Layer 14 of a small transformer language model trained on English Wikipedia (17 layers, counted from 0, width 64).
In attention head 0, each number of a token's query is one row of weights dot the token's vector x. The head spreads its attention over the tokens so far by the softmax of query dot key.

Query weights of the head. A number n stands for (n - 128) times 0.0046.
q0: 76, 118, 120, 139, 158, 96, 160, 117, 101, 84, 167, 116, 117, 127, 137, 134, 88, 150, 143, 175, 198, 147, 135, 99, 120, 128, 136, 148, 105, 122, 96, 199, 123, 158, 149, 134, 111, 162, 59, 119, 130, 86, 156, 111, 139, 123, 124, 199, 121, 145, 103, 83, 81, 171, 119, 95, 197, 159, 124, 122, 94, 144, 149, 154
q1: 121, 158, 135, 141, 77, 162, 157, 162, 144, 108, 135, 156, 97, 109, 164, 80, 148, 63, 107, 141, 115, 90, 126, 125, 190, 90, 138, 162, 112, 84, 136, 151, 78, 111, 126, 110, 150, 128, 148, 154, 140, 104, 117, 124, 123, 159, 120, 102, 180, 127, 137, 99, 176, 153, 148, 56, 142, 113, 135, 128, 165, 147, 122, 132
q2: 100, 96, 101, 159, 86, 87, 133, 128, 194, 158, 118, 144, 157, 150, 130, 115, 144, 98, 134, 120, 94, 138, 136, 175, 97, 142, 112, 127, 116, 132, 158, 112, 110, 138, 116, 123, 128, 137, 93, 107, 150, 159, 121, 133, 121, 138, 134, 120, 113, 93, 129, 145, 79, 120, 101, 197, 73, 156, 139, 139, 113, 119, 110, 87
q3: 79, 80, 124, 127, 223, 67, 131, 132, 119, 92, 175, 110, 151, 84, 122, 130, 93, 165, 130, 130, 133, 131, 114, 148, 111, 189, 141, 151, 115, 142, 110, 194, 113, 104, 98, 166, 141, 104, 84, 107, 108, 143, 140, 94, 116, 94, 152, 186, 117, 144, 110, 117, 96, 154, 143, 89, 151, 88, 157, 151, 101, 152, 150, 93
q4: 154, 154, 132, 137, 160, 102, 145, 132, 111, 165, 117, 140, 166, 166, 138, 109, 109, 152, 110, 146, 108, 138, 125, 131, 187, 96, 117, 75, 149, 147, 123, 98, 128, 139, 114, 158, 83, 162, 160, 56, 174, 145, 122, 90, 124, 99, 142, 121, 90, 91, 107, 180, 123, 112, 124, 68, 132, 152, 126, 126, 123, 125, 138, 171
q5: 122, 127, 80, 125, 138, 77, 98, 89, 144, 164, 125, 108, 110, 144, 129, 130, 155, 207, 141, 107, 133, 112, 159, 114, 159, 83, 138, 142, 174, 88, 154, 96, 99, 134, 108, 94, 86, 166, 156, 109, 56, 153, 94, 171, 153, 136, 106, 111, 107, 109, 168, 181, 122, 140, 155, 149, 110, 180, 123, 117, 110, 151, 119, 91
q6: 81, 114, 187, 127, 81, 141, 109, 143, 158, 110, 96, 190, 90, 127, 121, 147, 111, 141, 115, 133, 177, 160, 101, 136, 90, 91, 136, 168, 118, 150, 132, 106, 135, 152, 123, 164, 117, 151, 122, 167, 114, 96, 91, 123, 149, 145, 128, 101, 138, 121, 113, 120, 174, 116, 121, 87, 157, 48, 128, 125, 142, 128, 130, 142
q7: 127, 182, 157, 123, 138, 127, 133, 123, 123, 107, 103, 160, 141, 131, 168, 124, 151, 186, 94, 168, 107, 166, 129, 149, 155, 113, 104, 122, 190, 113, 159, 81, 95, 144, 111, 119, 75, 161, 228, 100, 120, 183, 134, 127, 92, 79, 115, 131, 80, 128, 119, 142, 105, 123, 141, 180, 132, 121, 125, 113, 155, 119, 128, 109
q8: 111, 140, 171, 108, 148, 160, 129, 106, 129, 138, 120, 122, 155, 156, 136, 147, 193, 158, 160, 102, 118, 118, 100, 111, 183, 107, 129, 108, 111, 89, 117, 136, 113, 111, 148, 102, 136, 146, 134, 95, 118, 112, 158, 140, 176, 152, 127, 93, 189, 118, 123, 66, 135, 162, 118, 112, 122, 87, 124, 137, 122, 139, 156, 148
q9: 113, 166, 116, 143, 120, 142, 109, 118, 94, 113, 71, 156, 89, 148, 108, 115, 162, 135, 118, 82, 108, 178, 176, 130, 130, 120, 85, 100, 141, 90, 61, 113, 99, 84, 114, 43, 112, 138, 180, 92, 142, 131, 192, 159, 102, 106, 147, 119, 161, 182, 123, 144, 153, 122, 159, 133, 158, 127, 160, 100, 134, 131, 125, 103
q10: 126, 128, 153, 159, 121, 181, 208, 119, 120, 133, 128, 162, 141, 130, 146, 94, 128, 111, 144, 119, 99, 120, 157, 113, 95, 152, 172, 88, 88, 165, 143, 105, 96, 169, 119, 115, 155, 106, 105, 86, 142, 110, 122, 90, 124, 106, 129, 140, 150, 142, 79, 116, 163, 112, 141, 87, 109, 113, 81, 91, 129, 107, 158, 156
q11: 102, 132, 148, 117, 59, 158, 88, 162, 123, 86, 103, 147, 164, 134, 112, 150, 183, 126, 119, 136, 99, 88, 120, 132, 139, 118, 117, 153, 135, 142, 156, 121, 122, 145, 125, 80, 125, 184, 172, 141, 117, 106, 125, 165, 120, 103, 140, 107, 102, 139, 131, 173, 99, 175, 111, 122, 144, 140, 173, 106, 102, 117, 145, 120
q12: 151, 176, 75, 167, 102, 167, 141, 120, 160, 121, 194, 151, 126, 124, 125, 80, 131, 127, 123, 170, 135, 211, 136, 153, 59, 139, 47, 95, 129, 127, 95, 138, 149, 102, 189, 121, 180, 141, 170, 122, 156, 156, 64, 112, 99, 200, 84, 165, 100, 110, 117, 139, 91, 74, 133, 134, 145, 140, 137, 143, 132, 103, 92, 144
q13: 114, 106, 139, 106, 133, 110, 145, 99, 152, 141, 94, 121, 133, 116, 160, 88, 127, 111, 119, 115, 94, 134, 113, 144, 122, 156, 157, 121, 133, 98, 122, 120, 134, 119, 127, 137, 124, 78, 96, 114, 136, 111, 113, 110, 136, 189, 96, 144, 191, 110, 142, 117, 152, 143, 150, 97, 67, 92, 135, 122, 164, 138, 80, 104
q14: 176, 167, 188, 132, 117, 84, 128, 119, 123, 101, 99, 134, 136, 135, 71, 83, 155, 104, 124, 123, 109, 197, 119, 150, 85, 127, 59, 161, 133, 142, 124, 142, 124, 125, 101, 162, 85, 115, 88, 151, 149, 177, 182, 96, 153, 132, 76, 107, 98, 140, 153, 137, 153, 119, 171, 79, 100, 108, 74, 128, 143, 112, 75, 130
q15: 113, 103, 73, 178, 195, 110, 126, 135, 167, 159, 160, 181, 164, 92, 165, 118, 110, 118, 80, 157, 103, 39, 131, 93, 104, 132, 150, 137, 102, 126, 113, 90, 148, 115, 203, 100, 96, 122, 178, 67, 122, 146, 162, 175, 139, 37, 69, 145, 158, 199, 135, 143, 113, 137, 183, 102, 132, 178, 129, 90, 112, 92, 173, 132
q16: 114, 177, 88, 162, 145, 146, 110, 147, 122, 93, 162, 136, 65, 122, 130, 109, 138, 46, 106, 87, 112, 158, 131, 116, 104, 156, 140, 160, 60, 126, 119, 121, 135, 163, 134, 84, 61, 158, 182, 158, 156, 140, 164, 114, 75, 52, 143, 168, 120, 185, 98, 148, 153, 166, 119, 141, 144, 161, 126, 169, 77, 109, 172, 101
q17: 138, 110, 135, 115, 136, 104, 140, 119, 166, 146, 60, 141, 124, 145, 151, 63, 135, 186, 91, 163, 133, 175, 136, 149, 109, 101, 131, 95, 224, 136, 109, 152, 147, 110, 109, 107, 150, 128, 135, 149, 133, 121, 72, 99, 153, 123, 109, 132, 66, 100, 97, 157, 158, 117, 119, 110, 129, 126, 112, 128, 173, 135, 126, 89
q18: 144, 136, 131, 137, 141, 130, 155, 107, 146, 112, 126, 82, 185, 150, 105, 71, 167, 149, 134, 133, 141, 115, 163, 124, 138, 133, 130, 151, 177, 148, 132, 124, 133, 86, 118, 144, 120, 119, 116, 166, 160, 137, 115, 115, 85, 149, 120, 130, 116, 166, 96, 109, 112, 126, 140, 149, 148, 115, 104, 144, 106, 156, 110, 86
q19: 153, 86, 88, 97, 133, 99, 137, 220, 71, 154, 178, 117, 125, 180, 135, 154, 67, 108, 130, 129, 138, 179, 49, 163, 127, 139, 148, 198, 103, 109, 146, 104, 139, 180, 76, 129, 84, 146, 108, 92, 112, 88, 88, 33, 131, 177, 173, 105, 177, 37, 109, 93, 126, 157, 131, 153, 98, 112, 109, 167, 125, 128, 184, 195
q20: 149, 101, 97, 121, 93, 137, 128, 176, 134, 125, 138, 175, 89, 97, 75, 142, 151, 125, 107, 115, 193, 63, 143, 133, 159, 99, 129, 125, 90, 122, 114, 114, 46, 104, 181, 134, 124, 145, 107, 107, 76, 128, 165, 153, 123, 109, 145, 131, 121, 116, 148, 120, 149, 167, 158, 133, 129, 127, 175, 141, 73, 111, 208, 142
q21: 100, 100, 166, 124, 135, 90, 53, 74, 170, 137, 67, 124, 179, 158, 161, 178, 189, 163, 122, 153, 153, 198, 104, 147, 120, 107, 133, 143, 145, 144, 135, 64, 168, 102, 98, 139, 113, 112, 128, 61, 145, 158, 80, 163, 135, 121, 106, 40, 127, 85, 164, 39, 123, 143, 165, 130, 123, 83, 127, 142, 182, 158, 68, 127
q22: 108, 143, 159, 90, 170, 111, 142, 133, 106, 160, 91, 146, 123, 130, 176, 153, 113, 177, 158, 120, 161, 129, 107, 128, 160, 123, 137, 137, 106, 191, 167, 168, 150, 83, 118, 156, 133, 173, 140, 102, 119, 137, 151, 131, 191, 158, 97, 163, 148, 121, 144, 113, 138, 109, 108, 43, 85, 147, 107, 114, 115, 114, 119, 143
q23: 130, 110, 115, 187, 121, 137, 112, 159, 161, 71, 98, 170, 121, 132, 59, 89, 134, 123, 82, 210, 93, 183, 110, 160, 165, 134, 122, 196, 97, 88, 123, 107, 136, 137, 161, 133, 102, 161, 110, 97, 87, 168, 143, 140, 97, 67, 113, 103, 98, 81, 181, 121, 161, 159, 155, 153, 156, 162, 197, 114, 129, 76, 110, 155
q24: 139, 100, 87, 36, 157, 116, 156, 199, 160, 145, 100, 101, 139, 144, 169, 188, 100, 108, 144, 116, 172, 76, 130, 95, 97, 155, 109, 91, 148, 122, 142, 181, 129, 148, 90, 132, 135, 99, 86, 135, 112, 137, 44, 90, 132, 193, 154, 127, 151, 152, 110, 148, 132, 131, 159, 94, 132, 160, 116, 149, 88, 133, 168, 127
q25: 131, 106, 142, 181, 123, 155, 183, 130, 129, 139, 141, 208, 130, 62, 144, 126, 138, 130, 109, 140, 139, 137, 103, 153, 111, 156, 177, 148, 192, 189, 91, 112, 128, 146, 145, 185, 147, 127, 143, 109, 93, 111, 65, 87, 156, 146, 146, 175, 140, 123, 87, 94, 144, 115, 128, 121, 163, 156, 157, 149, 116, 85, 161, 169
q26: 122, 122, 109, 66, 153, 149, 85, 185, 143, 92, 106, 99, 93, 203, 105, 93, 191, 124, 138, 138, 136, 181, 110, 92, 95, 92, 147, 76, 128, 104, 174, 99, 68, 142, 89, 167, 104, 159, 122, 155, 103, 143, 111, 102, 157, 147, 121, 96, 23, 72, 146, 59, 135, 99, 48, 122, 136, 125, 112, 169, 101, 98, 120, 155
q27: 112, 77, 88, 115, 91, 111, 112, 166, 145, 164, 149, 135, 136, 59, 62, 206, 70, 158, 82, 186, 134, 117, 129, 155, 171, 146, 51, 109, 99, 102, 95, 89, 127, 169, 107, 150, 197, 106, 97, 156, 132, 161, 166, 95, 140, 111, 113, 110, 157, 92, 134, 100, 78, 164, 120, 249, 108, 90, 139, 138, 163, 150, 86, 103
q28: 109, 123, 128, 79, 141, 73, 156, 144, 181, 141, 126, 137, 137, 129, 155, 91, 116, 126, 168, 120, 138, 77, 123, 78, 139, 156, 90, 102, 111, 119, 164, 153, 131, 103, 160, 100, 136, 73, 163, 131, 139, 71, 158, 93, 112, 116, 52, 91, 128, 116, 94, 119, 113, 99, 161, 139, 151, 174, 30, 147, 136, 110, 129, 107
q29: 182, 97, 159, 175, 81, 117, 57, 96, 175, 105, 85, 155, 173, 166, 190, 107, 154, 117, 172, 169, 131, 72, 154, 155, 121, 140, 111, 117, 141, 86, 201, 119, 115, 120, 85, 151, 142, 170, 78, 60, 113, 140, 216, 187, 139, 134, 73, 90, 102, 113, 188, 135, 102, 92, 99, 165, 102, 169, 131, 149, 156, 81, 105, 146
q30: 79, 147, 139, 187, 127, 107, 118, 58, 135, 116, 111, 115, 97, 165, 152, 109, 100, 143, 96, 83, 105, 211, 151, 106, 139, 180, 172, 115, 105, 137, 174, 166, 114, 134, 143, 74, 77, 74, 170, 107, 157, 90, 159, 61, 106, 85, 120, 142, 132, 122, 59, 113, 131, 111, 136, 169, 149, 160, 91, 102, 128, 117, 127, 40
q31: 103, 76, 126, 148, 143, 69, 177, 119, 144, 89, 110, 155, 107, 124, 182, 137, 74, 122, 167, 136, 156, 189, 135, 126, 72, 119, 138, 146, 69, 116, 145, 96, 117, 143, 136, 155, 197, 97, 68, 106, 131, 120, 156, 96, 137, 120, 119, 194, 111, 98, 161, 136, 134, 207, 165, 138, 108, 93, 118, 93, 99, 122, 112, 100

Each question shows a short text with each token's key, already scaled and adjusted for position as the last token sees it. A number n stands for (n - 128) times 0.0083.

Then comes the last token's vector x. A number n stands for (n - 128) times 0.027.

0 "7": 123, 107, 130, 143, 124, 139, 111, 122, 141, 94, 148, 112, 119, 140, 116, 132, 93, 133, 150, 162, 50, 143, 83, 30, 153, 56, 118, 138, 84, 125, 105, 138
1 "th": 149, 135, 110, 116, 118, 140, 100, 101, 112, 90, 111, 93, 139, 145, 119, 107, 117, 100, 136, 125, 94, 152, 94, 59, 159, 87, 122, 147, 99, 141, 93, 144
2 " reg": 134, 142, 88, 161, 96, 103, 144, 112, 119, 96, 136, 94, 123, 149, 110, 116, 108, 128, 107, 165, 99, 171, 104, 89, 125, 136, 129, 153, 86, 81, 88, 165
3 "im": 132, 104, 126, 132, 112, 126, 128, 93, 156, 136, 142, 126, 123, 146, 137, 144, 129, 123, 127, 151, 118, 128, 113, 89, 141, 110, 133, 143, 100, 90, 75, 126
4 "ent": 126, 123, 129, 133, 112, 149, 106, 118, 118, 134, 126, 109, 103, 133, 117, 111, 140, 130, 112, 152, 98, 134, 112, 87, 169, 133, 72, 145, 123, 79, 110, 145
5 " of": 128, 134, 129, 115, 138, 126, 148, 112, 149, 111, 147, 135, 138, 125, 102, 114, 105, 131, 111, 148, 101, 136, 143, 78, 187, 124, 127, 135, 103, 110, 90, 121
x: 119, 178, 127, 147, 153, 138, 154, 139, 99, 149, 105, 146, 154, 111, 131, 164, 103, 148, 125, 116, 109, 154, 96, 110, 151, 109, 129, 82, 77, 140, 114, 128, 165, 146, 121, 126, 166, 150, 135, 128, 141, 154, 44, 84, 149, 194, 140, 130, 166, 163, 139, 107, 128, 138, 155, 136, 176, 163, 130, 121, 115, 143, 161, 104
Which token does the last token look at most, and with what share of its attention? 5 " of", with about 40%

0 "a": 133, 115, 118, 133, 123, 145, 90, 115, 134, 100, 140, 111, 109, 138, 84, 143, 101, 99, 115, 158, 102, 142, 68, 40, 163, 50, 111, 142, 96, 128, 99, 134
1 "use": 126, 126, 140, 146, 128, 132, 110, 121, 142, 119, 139, 127, 124, 140, 104, 136, 101, 117, 116, 174, 68, 127, 114, 47, 179, 77, 119, 156, 114, 96, 101, 116
2 " he": 135, 140, 107, 134, 107, 129, 131, 131, 122, 106, 124, 95, 118, 140, 106, 107, 101, 129, 112, 162, 117, 147, 111, 73, 152, 118, 107, 149, 83, 115, 100, 138
3 " was": 129, 133, 115, 139, 117, 113, 131, 131, 121, 112, 150, 126, 138, 123, 101, 105, 133, 136, 97, 173, 80, 130, 125, 74, 164, 119, 107, 176, 94, 92, 119, 161
4 " not": 127, 144, 103, 126, 131, 117, 127, 136, 130, 137, 146, 131, 126, 107, 106, 116, 143, 138, 91, 164, 110, 143, 108, 79, 160, 142, 92, 156, 96, 70, 128, 135
5 " re": 99, 106, 135, 88, 154, 134, 143, 127, 155, 97, 114, 104, 88, 172, 86, 123, 119, 128, 118, 148, 127, 115, 109, 73, 172, 85, 127, 146, 151, 107, 105, 101
x: 113, 116, 97, 163, 118, 126, 170, 148, 155, 114, 67, 147, 139, 127, 147, 204, 106, 140, 170, 158, 94, 124, 108, 57, 140, 111, 121, 97, 91, 147, 99, 105, 157, 120, 115, 97, 138, 195, 124, 159, 91, 144, 152, 123, 146, 145, 138, 167, 130, 129, 124, 152, 143, 109, 136, 101, 109, 98, 91, 124, 103, 173, 148, 113
Which token does the last token look at most? 3 " was"

0 "is": 130, 125, 128, 137, 130, 133, 107, 113, 127, 117, 136, 121, 109, 143, 102, 137, 108, 119, 120, 171, 82, 138, 101, 38, 175, 84, 112, 136, 110, 102, 104, 145
1 ",": 141, 129, 123, 142, 119, 129, 113, 110, 135, 108, 152, 121, 136, 143, 102, 123, 96, 131, 116, 168, 76, 134, 115, 38, 191, 93, 108, 149, 102, 108, 92, 133
2 " later": 127, 127, 123, 142, 116, 113, 108, 118, 140, 117, 126, 125, 125, 131, 88, 117, 121, 117, 122, 135, 81, 125, 123, 46, 162, 94, 95, 168, 113, 115, 100, 137
3 " he": 126, 138, 110, 120, 107, 120, 133, 122, 129, 102, 129, 85, 127, 139, 108, 110, 105, 125, 114, 157, 122, 149, 104, 58, 150, 124, 106, 148, 86, 109, 91, 135
4 " to": 133, 148, 96, 109, 124, 96, 153, 117, 143, 104, 152, 127, 120, 115, 113, 138, 105, 126, 118, 168, 104, 132, 126, 77, 155, 102, 148, 162, 103, 84, 92, 118
5 "ld": 122, 128, 117, 106, 138, 123, 138, 109, 144, 124, 138, 125, 129, 151, 119, 118, 111, 137, 113, 167, 72, 118, 117, 65, 162, 85, 123, 180, 115, 89, 95, 109
x: 123, 155, 134, 120, 101, 132, 188, 139, 121, 133, 134, 165, 158, 150, 138, 173, 103, 136, 145, 112, 121, 121, 108, 76, 166, 79, 138, 126, 104, 159, 86, 116, 178, 101, 134, 127, 148, 157, 162, 137, 144, 142, 60, 113, 124, 161, 155, 121, 190, 153, 110, 148, 159, 151, 132, 97, 161, 153, 115, 105, 174, 166, 140, 114
Which token does the last token look at most? 4 " to"

0 " not": 116, 129, 148, 137, 120, 118, 140, 143, 127, 144, 162, 142, 111, 107, 118, 116, 133, 154, 107, 164, 91, 130, 122, 83, 164, 134, 96, 177, 95, 70, 137, 152
1 " re": 150, 129, 103, 152, 139, 106, 135, 118, 128, 87, 111, 117, 104, 174, 87, 127, 109, 132, 116, 142, 120, 119, 119, 68, 176, 95, 125, 151, 155, 110, 105, 105
2 "ad": 104, 128, 147, 115, 124, 152, 119, 112, 120, 142, 132, 123, 113, 139, 88, 137, 118, 134, 127, 145, 118, 109, 124, 92, 138, 166, 117, 111, 135, 77, 136, 138
3 "y": 137, 116, 126, 142, 133, 129, 104, 127, 130, 119, 141, 133, 118, 140, 123, 131, 107, 123, 114, 159, 70, 123, 115, 60, 169, 103, 129, 168, 101, 114, 116, 144
4 " to": 140, 133, 106, 126, 126, 104, 137, 117, 135, 118, 147, 139, 130, 107, 109, 132, 113, 115, 107, 161, 101, 130, 142, 77, 169, 104, 136, 161, 102, 95, 93, 133
5 " play": 130, 144, 102, 121, 143, 115, 144, 110, 142, 138, 147, 136, 137, 143, 78, 112, 114, 159, 108, 149, 86, 147, 99, 44, 155, 127, 99, 167, 105, 100, 112, 113
x: 141, 141, 124, 141, 107, 146, 178, 142, 107, 147, 117, 156, 134, 148, 139, 202, 104, 86, 149, 108, 176, 114, 149, 118, 142, 92, 150, 111, 113, 157, 127, 116, 137, 90, 104, 73, 160, 144, 149, 145, 154, 145, 80, 100, 133, 185, 146, 146, 189, 161, 153, 169, 125, 116, 107, 107, 146, 114, 155, 99, 130, 141, 141, 123
Which two tokens does the last token look at most, in order? 5 " play", 4 " to"

0 "ound": 118, 143, 140, 128, 137, 128, 106, 112, 132, 114, 135, 122, 139, 133, 93, 123, 121, 129, 102, 162, 96, 133, 117, 42, 186, 105, 116, 140, 98, 103, 83, 136
1 ",": 140, 130, 123, 143, 119, 133, 108, 114, 142, 110, 150, 120, 132, 151, 102, 125, 94, 120, 116, 165, 80, 135, 114, 36, 198, 84, 111, 155, 103, 114, 89, 125
2 " she": 131, 133, 107, 127, 106, 116, 130, 123, 131, 105, 135, 96, 121, 125, 91, 110, 109, 115, 125, 156, 124, 141, 102, 56, 145, 111, 90, 172, 87, 110, 105, 140
3 " was": 127, 126, 117, 136, 118, 117, 132, 129, 127, 114, 141, 119, 129, 125, 96, 104, 133, 133, 101, 163, 80, 131, 124, 66, 168, 106, 109, 171, 93, 98, 109, 154
4 " at": 138, 122, 115, 130, 135, 116, 142, 120, 140, 116, 123, 121, 137, 138, 79, 114, 123, 134, 97, 155, 87, 143, 128, 78, 164, 128, 124, 139, 102, 107, 89, 119
5 " T": 113, 124, 124, 99, 141, 115, 130, 103, 169, 106, 143, 126, 113, 144, 92, 134, 125, 74, 109, 155, 110, 133, 90, 45, 163, 69, 131, 170, 134, 113, 88, 115
x: 118, 178, 128, 119, 111, 140, 120, 155, 116, 150, 124, 144, 130, 147, 147, 206, 117, 112, 125, 118, 142, 30, 96, 130, 117, 110, 106, 89, 124, 128, 117, 143, 128, 123, 95, 135, 160, 152, 144, 169, 149, 173, 136, 122, 122, 145, 112, 131, 130, 104, 130, 119, 149, 101, 128, 108, 143, 123, 57, 93, 105, 148, 144, 109
Which two tokens does the last token look at most, in order? 5 " T", 1 ","

0 "aking": 124, 126, 138, 137, 122, 137, 111, 113, 131, 104, 139, 114, 131, 144, 87, 119, 98, 131, 114, 170, 68, 136, 101, 34, 171, 83, 118, 149, 90, 100, 89, 131
1 " up": 119, 131, 122, 151, 122, 127, 111, 122, 149, 110, 132, 108, 109, 154, 112, 117, 110, 127, 111, 153, 64, 162, 99, 61, 153, 84, 120, 167, 81, 108, 104, 150
2 ".": 134, 132, 121, 131, 122, 151, 108, 122, 119, 100, 141, 127, 100, 164, 110, 122, 70, 101, 145, 165, 48, 110, 83, 35, 183, 89, 111, 145, 126, 89, 127, 115
3 "\n": 124, 128, 127, 134, 117, 128, 135, 117, 129, 123, 138, 110, 116, 150, 129, 122, 72, 149, 191, 181, 32, 104, 91, 27, 155, 64, 139, 140, 119, 101, 155, 119
4 "\n": 128, 139, 117, 131, 135, 133, 149, 129, 122, 107, 135, 129, 123, 129, 118, 118, 96, 159, 168, 184, 35, 90, 124, 36, 163, 89, 121, 117, 121, 89, 152, 119
5 "==": 115, 108, 151, 136, 121, 123, 141, 119, 125, 80, 162, 134, 126, 122, 82, 114, 133, 106, 122, 182, 64, 69, 82, 43, 178, 80, 130, 109, 114, 100, 132, 142
x: 161, 216, 97, 143, 142, 116, 168, 133, 99, 136, 147, 154, 171, 108, 165, 170, 134, 189, 172, 126, 133, 140, 117, 63, 124, 108, 125, 84, 96, 130, 153, 141, 129, 139, 121, 152, 141, 106, 122, 189, 151, 157, 97, 92, 101, 146, 165, 161, 140, 113, 106, 88, 83, 137, 118, 143, 146, 122, 87, 115, 136, 112, 122, 138
Which two tokens does the last token look at most, in order? 4 "\n", 5 "=="

0 " f": 140, 128, 134, 148, 123, 114, 128, 122, 132, 97, 122, 96, 139, 133, 112, 130, 119, 109, 96, 166, 140, 151, 110, 74, 156, 113, 138, 164, 104, 121, 89, 105
1 "ield": 121, 124, 126, 119, 100, 135, 118, 121, 129, 113, 152, 112, 120, 140, 113, 119, 130, 138, 123, 154, 112, 148, 110, 62, 149, 146, 122, 140, 100, 109, 110, 158
2 " in": 128, 125, 119, 138, 123, 118, 126, 95, 140, 95, 140, 119, 144, 132, 96, 124, 109, 125, 111, 155, 96, 135, 125, 52, 185, 109, 127, 138, 96, 118, 85, 147
3 " the": 140, 125, 129, 138, 122, 124, 131, 120, 115, 112, 144, 137, 154, 122, 128, 124, 104, 126, 87, 161, 79, 120, 135, 38, 190, 107, 115, 144, 103, 104, 98, 145
4 " ": 101, 135, 125, 132, 122, 123, 122, 136, 124, 128, 146, 133, 135, 121, 117, 135, 106, 137, 143, 152, 69, 105, 107, 74, 157, 96, 115, 113, 116, 127, 138, 130
5 "6": 109, 147, 107, 144, 122, 135, 112, 122, 153, 122, 140, 147, 138, 105, 100, 140, 130, 116, 125, 158, 76, 98, 109, 82, 147, 85, 137, 105, 85, 142, 118, 126
x: 145, 150, 130, 116, 147, 150, 144, 147, 86, 106, 175, 187, 119, 106, 138, 165, 132, 107, 135, 118, 116, 113, 134, 128, 111, 128, 133, 113, 138, 75, 138, 138, 135, 106, 90, 133, 114, 112, 135, 113, 134, 92, 31, 135, 131, 143, 163, 141, 135, 116, 140, 82, 95, 99, 98, 134, 107, 58, 124, 104, 128, 107, 185, 113
Which token does the last token look at most? 2 " in"

0 "ing": 127, 131, 137, 129, 128, 131, 108, 118, 131, 111, 139, 124, 133, 135, 102, 122, 99, 133, 111, 163, 70, 133, 118, 38, 185, 95, 119, 141, 99, 111, 88, 133
1 " his": 127, 122, 131, 125, 114, 140, 130, 119, 108, 108, 131, 116, 131, 122, 86, 107, 112, 135, 105, 165, 77, 129, 109, 59, 169, 110, 107, 129, 78, 102, 107, 156
2 " first": 143, 129, 119, 144, 109, 115, 127, 119, 126, 107, 127, 109, 119, 136, 75, 106, 114, 148, 122, 154, 70, 146, 90, 69, 127, 101, 92, 150, 80, 93, 137, 151
3 " t": 134, 146, 112, 121, 113, 126, 114, 111, 153, 89, 152, 127, 110, 159, 89, 136, 123, 97, 119, 137, 128, 132, 85, 74, 140, 128, 116, 152, 130, 105, 96, 138
4 "itle": 114, 130, 125, 123, 109, 124, 116, 119, 131, 143, 142, 113, 101, 150, 103, 105, 122, 124, 132, 146, 86, 146, 93, 43, 162, 80, 96, 166, 100, 106, 118, 134
5 " with": 136, 129, 129, 125, 125, 133, 140, 111, 137, 123, 141, 130, 129, 132, 93, 121, 124, 127, 96, 154, 98, 126, 134, 86, 181, 113, 122, 131, 101, 101, 88, 131
x: 130, 164, 123, 121, 130, 147, 153, 141, 111, 152, 120, 156, 165, 125, 144, 178, 104, 153, 142, 127, 108, 155, 100, 96, 155, 107, 119, 88, 102, 174, 99, 130, 158, 121, 127, 155, 150, 168, 128, 132, 139, 140, 37, 85, 118, 182, 153, 118, 177, 139, 133, 132, 120, 130, 141, 141, 166, 141, 150, 103, 115, 136, 143, 126
Which two tokens does the last token look at most, in order? 0 "ing", 1 " his"

0 "e": 133, 118, 129, 132, 137, 149, 92, 127, 130, 116, 138, 96, 107, 150, 86, 130, 118, 107, 112, 167, 126, 147, 48, 54, 171, 51, 103, 165, 84, 108, 108, 131
1 " A": 134, 112, 119, 129, 125, 138, 109, 109, 131, 97, 139, 115, 115, 155, 78, 131, 97, 105, 105, 167, 102, 119, 71, 43, 152, 71, 128, 137, 116, 99, 111, 128
2 "g": 103, 121, 129, 118, 102, 133, 112, 105, 143, 109, 154, 113, 105, 143, 100, 128, 120, 120, 105, 137, 121, 155, 47, 82, 110, 153, 94, 171, 99, 106, 116, 151
3 "ul": 122, 121, 137, 119, 93, 158, 134, 98, 146, 112, 120, 112, 76, 142, 89, 125, 118, 124, 127, 155, 116, 141, 92, 92, 130, 68, 129, 124, 100, 120, 94, 117
4 "h": 123, 131, 103, 112, 123, 133, 110, 88, 160, 124, 126, 108, 146, 148, 110, 144, 104, 80, 83, 131, 114, 159, 93, 79, 157, 69, 127, 166, 107, 134, 77, 102
5 "as": 100, 107, 140, 117, 108, 130, 122, 100, 145, 107, 161, 88, 103, 140, 95, 129, 131, 80, 114, 177, 157, 150, 56, 95, 159, 42, 128, 159, 102, 130, 106, 131
x: 104, 151, 99, 116, 161, 100, 150, 79, 105, 174, 121, 55, 182, 145, 180, 165, 134, 137, 126, 159, 177, 79, 103, 137, 150, 152, 133, 91, 116, 115, 124, 113, 120, 134, 99, 142, 128, 103, 130, 147, 79, 190, 106, 179, 151, 140, 168, 103, 171, 131, 93, 126, 87, 143, 145, 121, 128, 109, 131, 157, 158, 155, 157, 131
Which token does the last token look at most? 0 "e"

0 " l": 130, 121, 141, 161, 128, 134, 127, 108, 131, 115, 116, 105, 119, 139, 114, 137, 118, 133, 106, 167, 115, 154, 103, 63, 164, 87, 110, 139, 105, 92, 88, 113
1 "aw": 140, 137, 108, 118, 110, 140, 107, 119, 133, 128, 135, 95, 126, 146, 136, 131, 151, 113, 129, 176, 120, 135, 112, 90, 159, 111, 133, 166, 100, 94, 104, 138
2 "y": 106, 106, 153, 120, 128, 156, 98, 114, 138, 148, 149, 119, 106, 149, 109, 136, 117, 138, 136, 149, 104, 111, 60, 63, 141, 98, 114, 143, 101, 103, 136, 127
3 "er": 130, 120, 139, 129, 129, 134, 108, 82, 139, 123, 133, 119, 109, 142, 117, 124, 125, 113, 144, 132, 103, 138, 87, 57, 156, 98, 98, 162, 98, 139, 98, 140
4 " bec": 106, 112, 112, 108, 110, 117, 137, 128, 124, 106, 145, 105, 103, 128, 122, 96, 128, 137, 141, 151, 84, 117, 68, 70, 143, 74, 136, 159, 65, 95, 130, 126
5 "a": 136, 122, 145, 109, 123, 112, 142, 135, 138, 127, 135, 114, 129, 130, 119, 137, 122, 137, 105, 142, 106, 176, 107, 100, 147, 129, 145, 115, 94, 109, 138, 116
x: 102, 137, 104, 143, 200, 146, 169, 152, 108, 162, 61, 134, 136, 84, 127, 149, 133, 156, 160, 146, 87, 124, 135, 118, 139, 139, 124, 57, 105, 86, 139, 59, 130, 147, 108, 130, 100, 151, 107, 146, 178, 168, 125, 98, 141, 144, 158, 149, 139, 159, 126, 136, 145, 128, 63, 153, 168, 139, 120, 129, 81, 180, 128, 182
Which token does the last token look at most, and with what share of its attention? 4 " bec", with about 20%